Layer 9 of a small transformer language model trained on English Wikipedia (17 layers, counted from 0, width 128).
A neuron's activation on a vector x is squared ReLU(weights . x), where the dot is the dot product.

Input weights of the MLP neurons that the questions are about. A number n stands for n times 0.01.
n45: -15 20 38 -42 -17 -57 -30 8 -31 20 21 -25 23 -11 38 -24 1 6 -13 35 1 -24 7 -3 11 -2 34 -12 3 -13 -36 18 3 36 11 8 -28 12 31 15 49 15 -18 35 -15 -23 17 -38 -53 -7 6 -11 -15 36 15 -16 -11 9 -18 -3 -22 -17 6 10 -30 2 6 -29 -16 -16 -23 14 13 -12 3 41 30 4 -5 30 14 -1 -18 -14 -5 -13 19 -6 -11 10 -1 44 30 -4 7 33 -17 33 -17 15 12 21 9 9 -22 -22 49 -19 11 15 9 28 -13 15 24 -24 -23 3 34 -4 2 59 54 -22 12 8 -15 15
n72: 2 34 6 19 -8 -41 -10 -54 26 10 1 16 -25 -16 25 -1 16 -4 25 14 7 27 0 56 34 -5 -3 -22 23 -29 -3 15 6 11 7 -24 -31 -25 -28 -3 28 -26 -13 34 21 -25 11 -4 13 -2 -1 -7 -33 4 4 14 1 -30 -34 -11 -6 -7 9 4 10 41 -25 -4 10 -13 6 1 -12 -12 -10 11 -25 23 15 25 -13 7 -39 -18 0 4 37 2 -9 -4 23 10 12 -9 -17 11 15 -15 1 -1 5 -14 44 5 -13 14 -5 -30 36 -5 -27 26 -7 -4 -31 3 -13 -5 9 -13 18 -45 35 6 39 1 -48 -10
n75: -19 -16 33 3 28 -45 14 3 -20 3 9 17 20 -38 -42 -10 48 -2 21 27 -9 -11 -16 25 -17 -20 35 -3 14 -33 -5 3 -2 57 -26 6 11 -32 -2 -3 23 -42 -18 -26 -1 -37 -6 -58 46 16 -22 -13 -4 -48 -24 0 16 19 17 -7 3 24 -22 52 -59 10 -22 -9 19 4 -58 -12 0 -6 -2 23 -52 16 11 26 -36 9 56 -61 15 8 11 0 6 -7 47 -1 -8 27 -14 -29 27 -5 68 -2 27 10 -37 66 29 -10 -1 -10 26 6 52 -29 -24 15 3 54 -19 -29 8 -11 11 -4 -20 -17 61 -47 8 -21
n130: -25 44 6 20 22 12 -35 -5 1 41 75 1 -11 3 10 2 35 -18 -19 15 35 8 0 -15 -4 -10 -10 -8 12 -4 51 -13 22 -36 22 1 -38 2 4 -5 -11 -11 50 8 -1 -4 -35 -26 -43 23 32 -4 -50 -15 -29 19 7 14 29 -32 -10 12 -2 -10 -4 4 -11 1 -34 35 44 -40 8 -21 14 -27 -10 4 -34 -7 4 -44 -12 -40 -26 7 22 42 29 24 -2 -12 49 -58 -3 -15 -14 20 -20 12 8 6 -27 -23 -29 -7 -8 -45 17 11 -34 -5 -15 5 -21 -15 -49 -36 -36 -31 -16 -49 5 0 11 17 21 8
n164: -12 9 19 -2 12 -30 -1 14 -15 -44 7 11 -28 15 -29 -34 13 1 -15 -3 44 26 -47 24 -11 24 37 25 15 15 19 7 18 -2 1 6 5 1 -40 27 -12 -13 2 2 39 7 -25 -7 6 36 -41 -7 17 -14 30 -9 -36 -43 -17 -18 21 6 12 12 -33 -30 20 17 -13 4 -5 3 -9 -43 12 13 20 7 -11 21 27 17 -13 8 -2 27 9 -23 16 -38 27 20 12 -17 10 24 23 23 21 2 -11 -1 1 -3 5 4 14 -7 1 21 -19 36 -32 -6 -14 -17 17 17 8 -37 45 -14 28 -4 20 -12 -14 -30
n173: -17 32 -21 -23 21 -17 7 -44 44 -18 -49 -6 -1 -5 -10 -76 -20 20 41 28 36 -10 9 -11 -4 14 -20 -21 -23 -7 -2 23 3 1 14 -1 38 12 -30 -28 -9 54 2 -3 2 16 22 5 23 -37 -29 -39 55 22 2 -23 -6 0 -6 -58 -52 11 -11 -55 21 4 27 4 -4 -20 -26 -39 33 -8 24 7 -11 4 -14 10 -15 -5 3 10 -10 5 -16 31 11 -17 -15 13 16 61 -34 -5 -33 -2 17 12 -56 27 11 -20 21 40 -6 4 -25 30 31 40 -4 -13 -12 19 18 -26 -16 -9 15 -11 -15 -31 56 5 -34 -6
n215: -13 1 -6 96 42 -26 -25 -82 23 20 9 6 30 -23 52 -53 15 -40 -7 23 5 -51 3 12 31 94 27 -9 -24 -75 29 -15 43 21 39 24 8 28 11 36 -2 -6 38 -3 1 13 -72 12 -68 -14 -11 -4 -10 66 5 4 -30 -29 12 -15 3 2 64 11 -39 -19 -16 9 35 0 -8 24 -50 -13 -19 48 -26 43 29 -56 2 38 -15 34 40 64 -37 -41 -21 16 -52 23 12 -11 -8 9 -23 9 -61 -6 -15 34 -8 -7 0 -10 48 -11 -30 58 14 11 -31 -28 -3 10 -44 24 -6 -48 -9 -23 -16 -11 66 30 3 61
n231: 31 8 16 30 12 18 -26 -11 49 3 14 35 7 34 -23 -20 -9 -51 -43 40 -39 -33 11 77 14 -19 18 -58 29 -62 13 6 5 8 80 -18 -27 40 -45 -11 67 -3 12 7 29 -11 22 -34 -19 0 54 -33 23 6 -25 13 -44 -6 -5 48 35 3 2 -21 3 34 -42 -20 22 -36 -8 0 -21 6 -20 -50 -4 39 -12 1 -23 -7 -17 -14 -37 19 29 9 12 60 -3 24 0 45 27 -21 59 -28 2 51 -24 17 18 76 -27 -32 -30 -42 47 26 12 22 16 47 17 -17 14 -23 -48 8 -36 1 3 12 33 -30 16 13
n263: 20 45 -20 17 -15 -10 15 30 51 -1 2 4 23 -12 -26 -13 17 -5 -14 -20 27 14 -15 7 -4 6 -1 -9 -16 21 26 19 -29 -7 -48 12 -27 -24 -1 -9 20 12 15 -24 16 2 14 -6 15 -5 -3 7 40 19 -2 -10 -13 -26 17 -17 -23 -48 -39 3 1 -42 -4 9 -16 -6 15 34 13 -17 13 -3 -9 5 -10 17 16 -18 -21 -5 -46 11 -21 11 -14 20 28 1 27 9 24 6 -3 16 32 6 6 14 -14 -7 16 5 12 27 2 -24 -3 30 -9 7 -34 -14 -11 6 -19 -22 -35 17 -21 42 19 21 22 6
n292: -41 23 -32 -14 -14 32 -22 -7 29 4 37 12 4 1 -40 -23 3 -12 11 8 10 25 -12 11 -37 -22 4 13 -1 -1 24 15 -12 -63 -27 -18 8 -1 55 -15 -9 34 1 2 -6 3 -12 1 -21 16 -5 -6 -2 -3 -12 -51 27 -25 1 -36 -7 -3 1 20 -10 31 35 -23 -46 -23 32 -3 -9 -37 60 46 2 -9 -11 4 12 -25 -32 -35 -25 -12 3 3 8 -5 10 -2 41 -12 38 -38 -34 5 34 -20 -12 -18 9 -21 -9 -8 -6 -41 -19 -25 49 32 4 54 -32 -21 20 16 12 -66 -24 0 4 12 6 -2 2 8
n304: -14 15 28 77 51 20 -50 8 -8 32 -2 -15 4 -19 3 -19 1 -48 -2 16 10 11 5 9 -32 39 -30 -18 56 3 22 -10 67 28 42 22 -7 2 -36 19 -41 -10 -12 -6 -10 -2 5 2 -12 -1 63 -5 33 -17 -14 -9 -23 8 24 -27 -24 -7 30 17 -22 19 -22 23 -30 -28 -10 4 -26 -29 7 -8 15 -2 25 -48 24 23 -13 -10 15 41 31 -45 -18 23 27 20 -25 4 -34 -40 24 -34 -12 13 -9 21 -34 -18 44 25 -8 -35 31 35 13 6 -18 -19 -36 12 11 5 -14 -24 -20 -10 7 -19 -1 -20 32 10
n327: 32 3 52 -16 27 -28 -4 -6 -14 25 -12 32 6 -10 3 4 -9 -13 20 0 0 -14 40 -32 -12 1 15 1 14 -39 -4 3 36 -18 33 -11 45 26 -24 6 -4 1 61 -34 -53 7 -41 -10 22 -28 -4 29 -6 -5 -14 -2 18 -1 -21 3 12 -1 15 -42 33 -55 -19 22 -7 -13 -2 50 10 8 3 -52 -12 -21 14 5 42 -5 5 1 -3 -2 -1 3 12 -48 -13 -20 -22 -2 3 -41 1 -2 -26 -9 4 -3 9 38 30 16 0 26 5 16 -5 -24 -4 10 13 -16 -16 -46 -5 -55 -14 -7 -10 39 -6 8 -8 45
n337: 0 -46 10 1 -4 18 4 20 19 -14 36 5 -19 51 15 -5 34 19 -3 -7 19 -9 10 18 -35 28 -5 7 -3 18 17 -3 1 -4 0 3 -4 11 -21 12 -19 26 -31 -4 10 -10 10 9 6 9 -9 -18 16 -40 3 -1 -45 1 -3 29 -8 -8 -10 14 9 22 8 3 -1 2 -24 7 29 -3 13 12 7 -5 -36 -6 36 -1 -10 -25 8 25 -11 1 27 30 -9 -48 -6 26 22 -5 6 18 71 0 5 -1 -3 3 35 -23 11 10 8 -22 -20 -9 7 -18 -23 16 18 -9 -12 6 12 -22 -9 0 1 -23 11 -8

Each question shows a token from some text and the vector x that enters the MLP there. A number n stands for n times 0.047.

"ild": 17 11 -6 -21 0 31 8 33 -12 6 -7 -31 7 12 -6 -15 30 29 -13 -18 -24 0 -6 -14 7 14 9 13 -4 41 -33 -35 3 55 -10 3 14 -19 11 -19 17 10 30 -4 7 10 20 7 3 16 23 0 41 -37 8 27 3 20 30 -10 0 -6 5 -6 1 -42 -3 18 -1 2 5 -17 13 -1 -6 -8 21 1 -12 -7 -20 -9 -14 5 86 5 -12 11 18 5 6 1 -23 -8 21 3 -28 6 -12 -39 -30 -14 26 -38 -5 -19 -5 -35 -42 -37 18 -3 9 -38 34 -47 6 3 2 3 -17 -27 22 1 -51 -4 -7 -22
The neuron with the highest activation: n337

",": -13 -17 -26 -8 16 -3 0 31 -15 0 7 -26 19 23 -27 -19 2 -16 -3 -34 -21 -3 -36 18 1 12 -8 -5 14 -1 -46 -19 0 3 -10 -26 -12 -52 14 -10 43 -35 0 3 12 -30 20 50 -20 18 18 3 16 -27 -7 9 28 0 6 20 -18 -17 11 8 1 -29 -5 -5 23 42 -5 -19 -9 -33 -4 -24 -3 2 -1 -3 -28 5 -10 -33 77 -3 21 30 21 -14 11 -4 -12 -34 -8 23 11 -12 -19 -42 11 1 27 -42 -8 -11 -36 -6 -21 -13 3 -6 4 -39 0 -12 -5 -5 3 -1 -12 -22 30 24 -20 -33 -19 -27
The neuron with the highest activation: n72

"\"": -41 -13 -37 2 14 1 -4 24 2 30 -9 -13 -1 5 8 -31 6 -13 -31 -43 -9 6 -15 13 9 40 -17 14 8 -8 -37 -13 15 17 10 -16 -3 -35 -11 -24 29 -4 5 7 12 8 -18 48 -19 11 3 22 24 4 11 12 19 23 9 9 -2 -23 8 -23 20 -28 -6 4 47 5 -6 -5 10 -3 -7 -18 -11 14 -3 -14 -47 29 -5 -7 45 23 -21 -2 -17 -9 11 -15 -5 -49 16 14 -20 17 -9 -21 -18 20 35 -51 -19 -43 -15 -32 -37 -21 34 1 -8 3 1 -44 -1 -4 16 -18 6 -37 25 19 -37 26 -5 -12
The neuron with the highest activation: n215

" E": -4 -31 -38 -3 1 -7 0 23 7 23 -8 6 -16 19 -21 -22 -8 -10 -33 -34 10 50 -16 18 25 20 -12 27 23 1 -24 -14 -23 24 -8 -21 -20 -29 7 -12 38 -8 10 10 15 21 5 46 5 5 -2 27 14 -12 -13 2 11 -2 28 -5 3 -15 18 2 0 -15 9 1 17 25 -1 -6 -38 21 -17 -19 -1 40 -13 -7 -6 17 20 -26 45 -10 11 -18 7 -21 22 2 -8 10 13 37 -6 -3 17 -56 -38 10 13 -6 12 -30 -35 9 -23 -12 -4 8 5 -41 24 -40 2 4 37 11 3 -19 51 -23 -41 4 -21 -43
Which two neurons fire most, strongest first? n164, n72

" Kir": -4 -2 -9 -6 -28 -1 -2 10 -11 12 -25 12 3 20 -21 13 2 -37 -11 -3 -12 -8 -4 -2 30 11 16 -14 20 -10 -28 -12 -31 11 -23 -24 -9 -21 10 -27 17 -4 1 -11 -3 12 32 50 22 40 6 -3 -5 -32 -7 12 20 -13 15 11 8 2 8 -2 4 -16 -10 18 36 5 -27 -15 -27 24 -13 -60 -15 0 13 12 -24 4 -31 -26 63 -2 20 -25 3 -14 -3 8 -26 -29 2 15 2 9 -17 -49 0 5 27 -25 20 -32 -25 3 -4 11 7 -14 -3 -7 22 -36 6 -4 23 37 1 -38 34 -16 -76 9 16 -34
The neuron with the highest activation: n72

"wan": 20 18 -6 -25 -2 8 13 48 -10 9 -14 -40 7 31 -15 5 -22 -3 -5 -13 -17 -8 -14 30 33 13 8 10 -4 -7 -43 -1 -12 0 2 -40 -4 -12 4 -25 22 1 23 -19 -8 -14 24 23 28 11 27 6 2 -24 -6 38 11 -9 19 11 -8 -21 21 6 29 -16 31 7 -5 6 7 6 0 30 4 -36 32 -1 -13 -15 -15 -5 -4 -19 59 12 29 31 43 13 -14 -6 -39 -21 32 0 -3 9 2 -16 -1 12 8 -6 -28 -16 -28 -11 -1 -20 7 -18 8 -6 3 -45 -31 -28 11 8 21 -47 7 1 -75 -12 -9 -39
Which three neurons fire most, strongest first? n231, n327, n337

" a": -22 3 -57 -24 15 -19 13 29 -11 3 17 1 27 32 -39 -10 4 13 -22 -13 -8 31 -24 22 25 6 -24 14 -3 -6 -49 -10 -13 2 -29 -30 -16 -52 9 -11 33 28 -16 -17 -2 -6 1 37 6 8 9 12 42 -17 -13 12 -2 23 -6 -1 -14 -3 19 -7 47 -45 14 29 25 33 7 -3 -19 -10 -1 -23 -2 19 -19 12 -5 32 3 -2 42 -2 -2 20 -8 -23 0 -13 -2 -3 15 -18 -23 0 6 -47 -38 -13 21 -33 -26 -27 -27 -8 -19 -2 6 -12 -10 -18 5 0 -27 -4 23 -10 13 5 33 -13 -44 8 -21 -29
Which three neurons fire most, strongest first? n292, n164, n263

" &": 6 -13 -47 5 -8 -1 36 40 12 21 11 -8 12 41 -10 -15 4 -5 -59 -11 -3 2 -27 12 28 24 -6 -2 10 12 -45 -6 -11 12 -18 -10 4 -37 -5 -21 44 -15 -2 -8 -11 -17 30 48 -24 11 0 8 46 -38 -27 15 14 17 10 -4 10 -26 33 -13 31 -31 -9 7 13 8 -16 21 7 -13 -9 -34 10 17 2 -18 -7 1 15 -11 60 -7 -12 -6 -26 -3 22 -8 16 0 29 -3 20 4 6 -42 -21 17 20 -14 4 -5 -31 -8 -39 -2 -6 -24 6 -30 9 -40 -19 0 15 0 -21 -8 23 14 -35 -10 -4 -31
Which two neurons fire most, strongest first? n263, n337

"While": -12 -14 -5 -22 -6 -22 -18 23 -38 6 -17 -21 10 17 -17 -38 -4 -14 -34 -15 -35 -29 -13 9 17 3 2 0 23 -17 -38 12 6 19 -5 -11 5 -49 -13 -35 24 0 17 1 -1 -25 3 34 -6 17 -22 25 21 -39 -13 3 -2 27 19 16 -18 5 0 0 8 -1 -4 16 37 35 -10 -41 0 -7 13 -3 35 25 20 -31 -23 -8 14 -37 34 -11 38 -3 1 -26 1 -5 16 -43 10 -1 6 5 21 -30 -31 -4 41 -24 -5 -39 -7 17 -44 -24 -8 -40 -2 -6 28 -32 5 11 22 -15 5 -7 16 -17 -36 8 -28 -15
Which three neurons fire most, strongest first? n75, n45, n164

"'": -2 21 -62 -11 20 22 10 2 -6 24 2 -7 5 15 -43 6 6 -10 -4 -20 -26 14 -17 11 15 38 0 -3 4 21 -35 19 2 6 7 -17 13 -29 -6 -9 22 -4 -31 -32 -23 -10 24 50 -5 22 12 20 28 -26 3 -3 0 -13 -8 -16 -16 -20 14 -22 25 -53 11 45 8 12 -12 -23 8 -9 24 -24 3 14 -14 -6 -43 16 5 -39 23 6 -2 7 11 -25 21 -29 -6 -16 -5 13 -14 -6 -21 -32 -11 -8 24 -51 -7 -24 -24 -14 -14 -29 27 -13 5 -16 28 -28 -12 4 19 -1 33 -26 38 -18 -28 7 -35 -25
Which three neurons fire most, strongest first? n173, n164, n292

"are": 4 1 -3 -24 -26 12 -1 18 16 -2 -6 -13 -5 31 5 -10 20 13 -6 -9 -8 -5 8 14 15 33 -4 4 -5 17 -29 -22 -12 15 -20 -2 1 -32 -5 -32 -5 2 14 -18 -6 13 30 30 3 12 28 -6 34 -34 -6 1 29 58 -6 -15 -14 5 3 -7 35 -30 -17 10 27 1 2 -12 11 1 14 -31 13 4 -4 -3 -36 15 3 10 65 3 5 20 0 -12 6 -19 10 -31 17 12 -41 -8 1 -29 -16 26 36 -6 -22 -1 -24 -34 -16 -34 13 -17 5 -20 -15 -54 -5 -17 24 10 36 -7 19 0 -71 5 -34 -50
Which two neurons fire most, strongest first? n173, n337

" was": -27 8 -22 -13 33 2 6 28 -25 23 -8 -16 25 25 2 -35 -16 -16 -22 -37 -36 22 -10 -22 20 -3 -4 18 18 0 -30 17 3 1 -28 -29 2 -49 0 -19 47 -4 14 4 17 -18 6 50 -4 2 19 10 37 -33 13 26 3 0 -3 13 -5 10 34 -19 18 -25 4 3 7 20 16 -12 -51 -21 19 -8 16 -19 -10 2 -24 21 0 -15 50 13 14 18 5 -11 13 -34 -7 -43 1 -7 -2 -34 14 -38 1 2 33 -18 9 -44 -16 8 -38 -3 5 -3 5 -7 0 -2 -18 6 42 -10 16 -23 45 -12 -23 -11 -17 -7
Which three neurons fire most, strongest first? n164, n292, n72

" and": 4 -7 -13 -13 25 6 28 25 6 12 4 -25 29 22 -49 -10 15 -3 -46 1 -16 0 -29 -8 25 40 -1 -22 3 18 -61 -12 1 1 -6 -27 -6 -43 -10 -6 43 -40 -6 -9 10 -22 37 33 -19 6 4 21 62 -39 -21 5 2 0 12 18 6 -11 6 -12 6 0 -19 2 28 21 -7 -31 -7 -30 -4 -24 2 23 14 -9 -4 12 10 -11 63 -6 12 31 12 9 15 -26 9 -13 11 -4 1 -7 -5 -24 -7 4 35 -7 19 3 -32 2 -37 -12 21 -15 14 -17 13 -21 -14 -3 1 -6 -39 -17 33 -15 -23 -7 11 -27
The most active neuron and its activation: n231, at about 4.9

" Mot": -1 -23 -23 1 -29 -16 15 44 -4 5 -6 3 1 5 -4 -2 -6 -12 -35 -35 -10 -8 -6 3 18 31 18 6 8 -19 -21 -37 -13 7 0 -19 -23 -12 9 -19 28 -22 0 16 4 -3 28 28 17 6 21 -5 28 -16 26 6 16 -8 24 21 20 -30 20 -14 5 5 -4 -23 58 -9 -3 -15 -14 27 -4 -56 -2 9 -9 7 -37 9 -23 -2 60 25 -5 -22 -5 -18 6 -11 24 -2 5 -4 -9 9 3 -27 -8 -16 -1 -40 5 -56 -5 -5 -42 -26 0 9 27 6 5 -43 6 -5 23 -3 -8 -14 26 -18 -76 11 -1 -30
The neuron with the highest activation: n231

" as": -3 -4 -5 -18 15 3 5 18 -12 11 15 -11 21 26 -31 -19 -15 -19 -9 -49 -25 38 -35 -11 20 -9 16 2 18 4 -29 -13 -8 -8 -8 -26 19 -21 19 -30 34 -26 4 -20 17 -7 31 34 -5 14 29 12 38 -5 -34 -6 35 -15 9 6 -1 -34 10 6 16 -12 17 1 29 4 -10 -32 -11 -1 -11 -6 24 13 12 -27 -21 -5 -1 -31 45 -6 21 37 4 -30 17 -11 -7 -31 11 -1 1 -21 12 -36 -11 22 43 -36 -14 -31 -52 11 -17 -10 26 -12 16 -17 21 -20 -23 -7 6 23 14 -16 51 0 -37 22 -17 -11
The neuron with the highest activation: n292

"Ch": 1 -5 -8 -11 12 -11 32 29 -38 4 -2 -30 13 13 9 2 -19 -24 -22 -8 -24 13 -24 1 -3 6 14 30 -6 -6 -47 12 4 12 -17 8 -16 -24 -29 -8 -21 -9 9 -17 -1 12 35 48 -20 35 12 6 53 -22 14 8 6 15 13 0 -10 -16 17 -4 24 -11 4 19 18 44 -9 -50 -21 6 -8 -54 11 6 -3 4 -15 11 -9 -24 59 14 35 -26 26 9 -8 -2 2 -21 25 16 -23 8 -14 -43 -9 18 -2 -35 13 -16 -5 -4 -18 -5 8 -6 11 0 10 -18 12 7 5 1 -25 -29 37 -9 -60 -15 5 -47
Which two neurons fire most, strongest first? n304, n164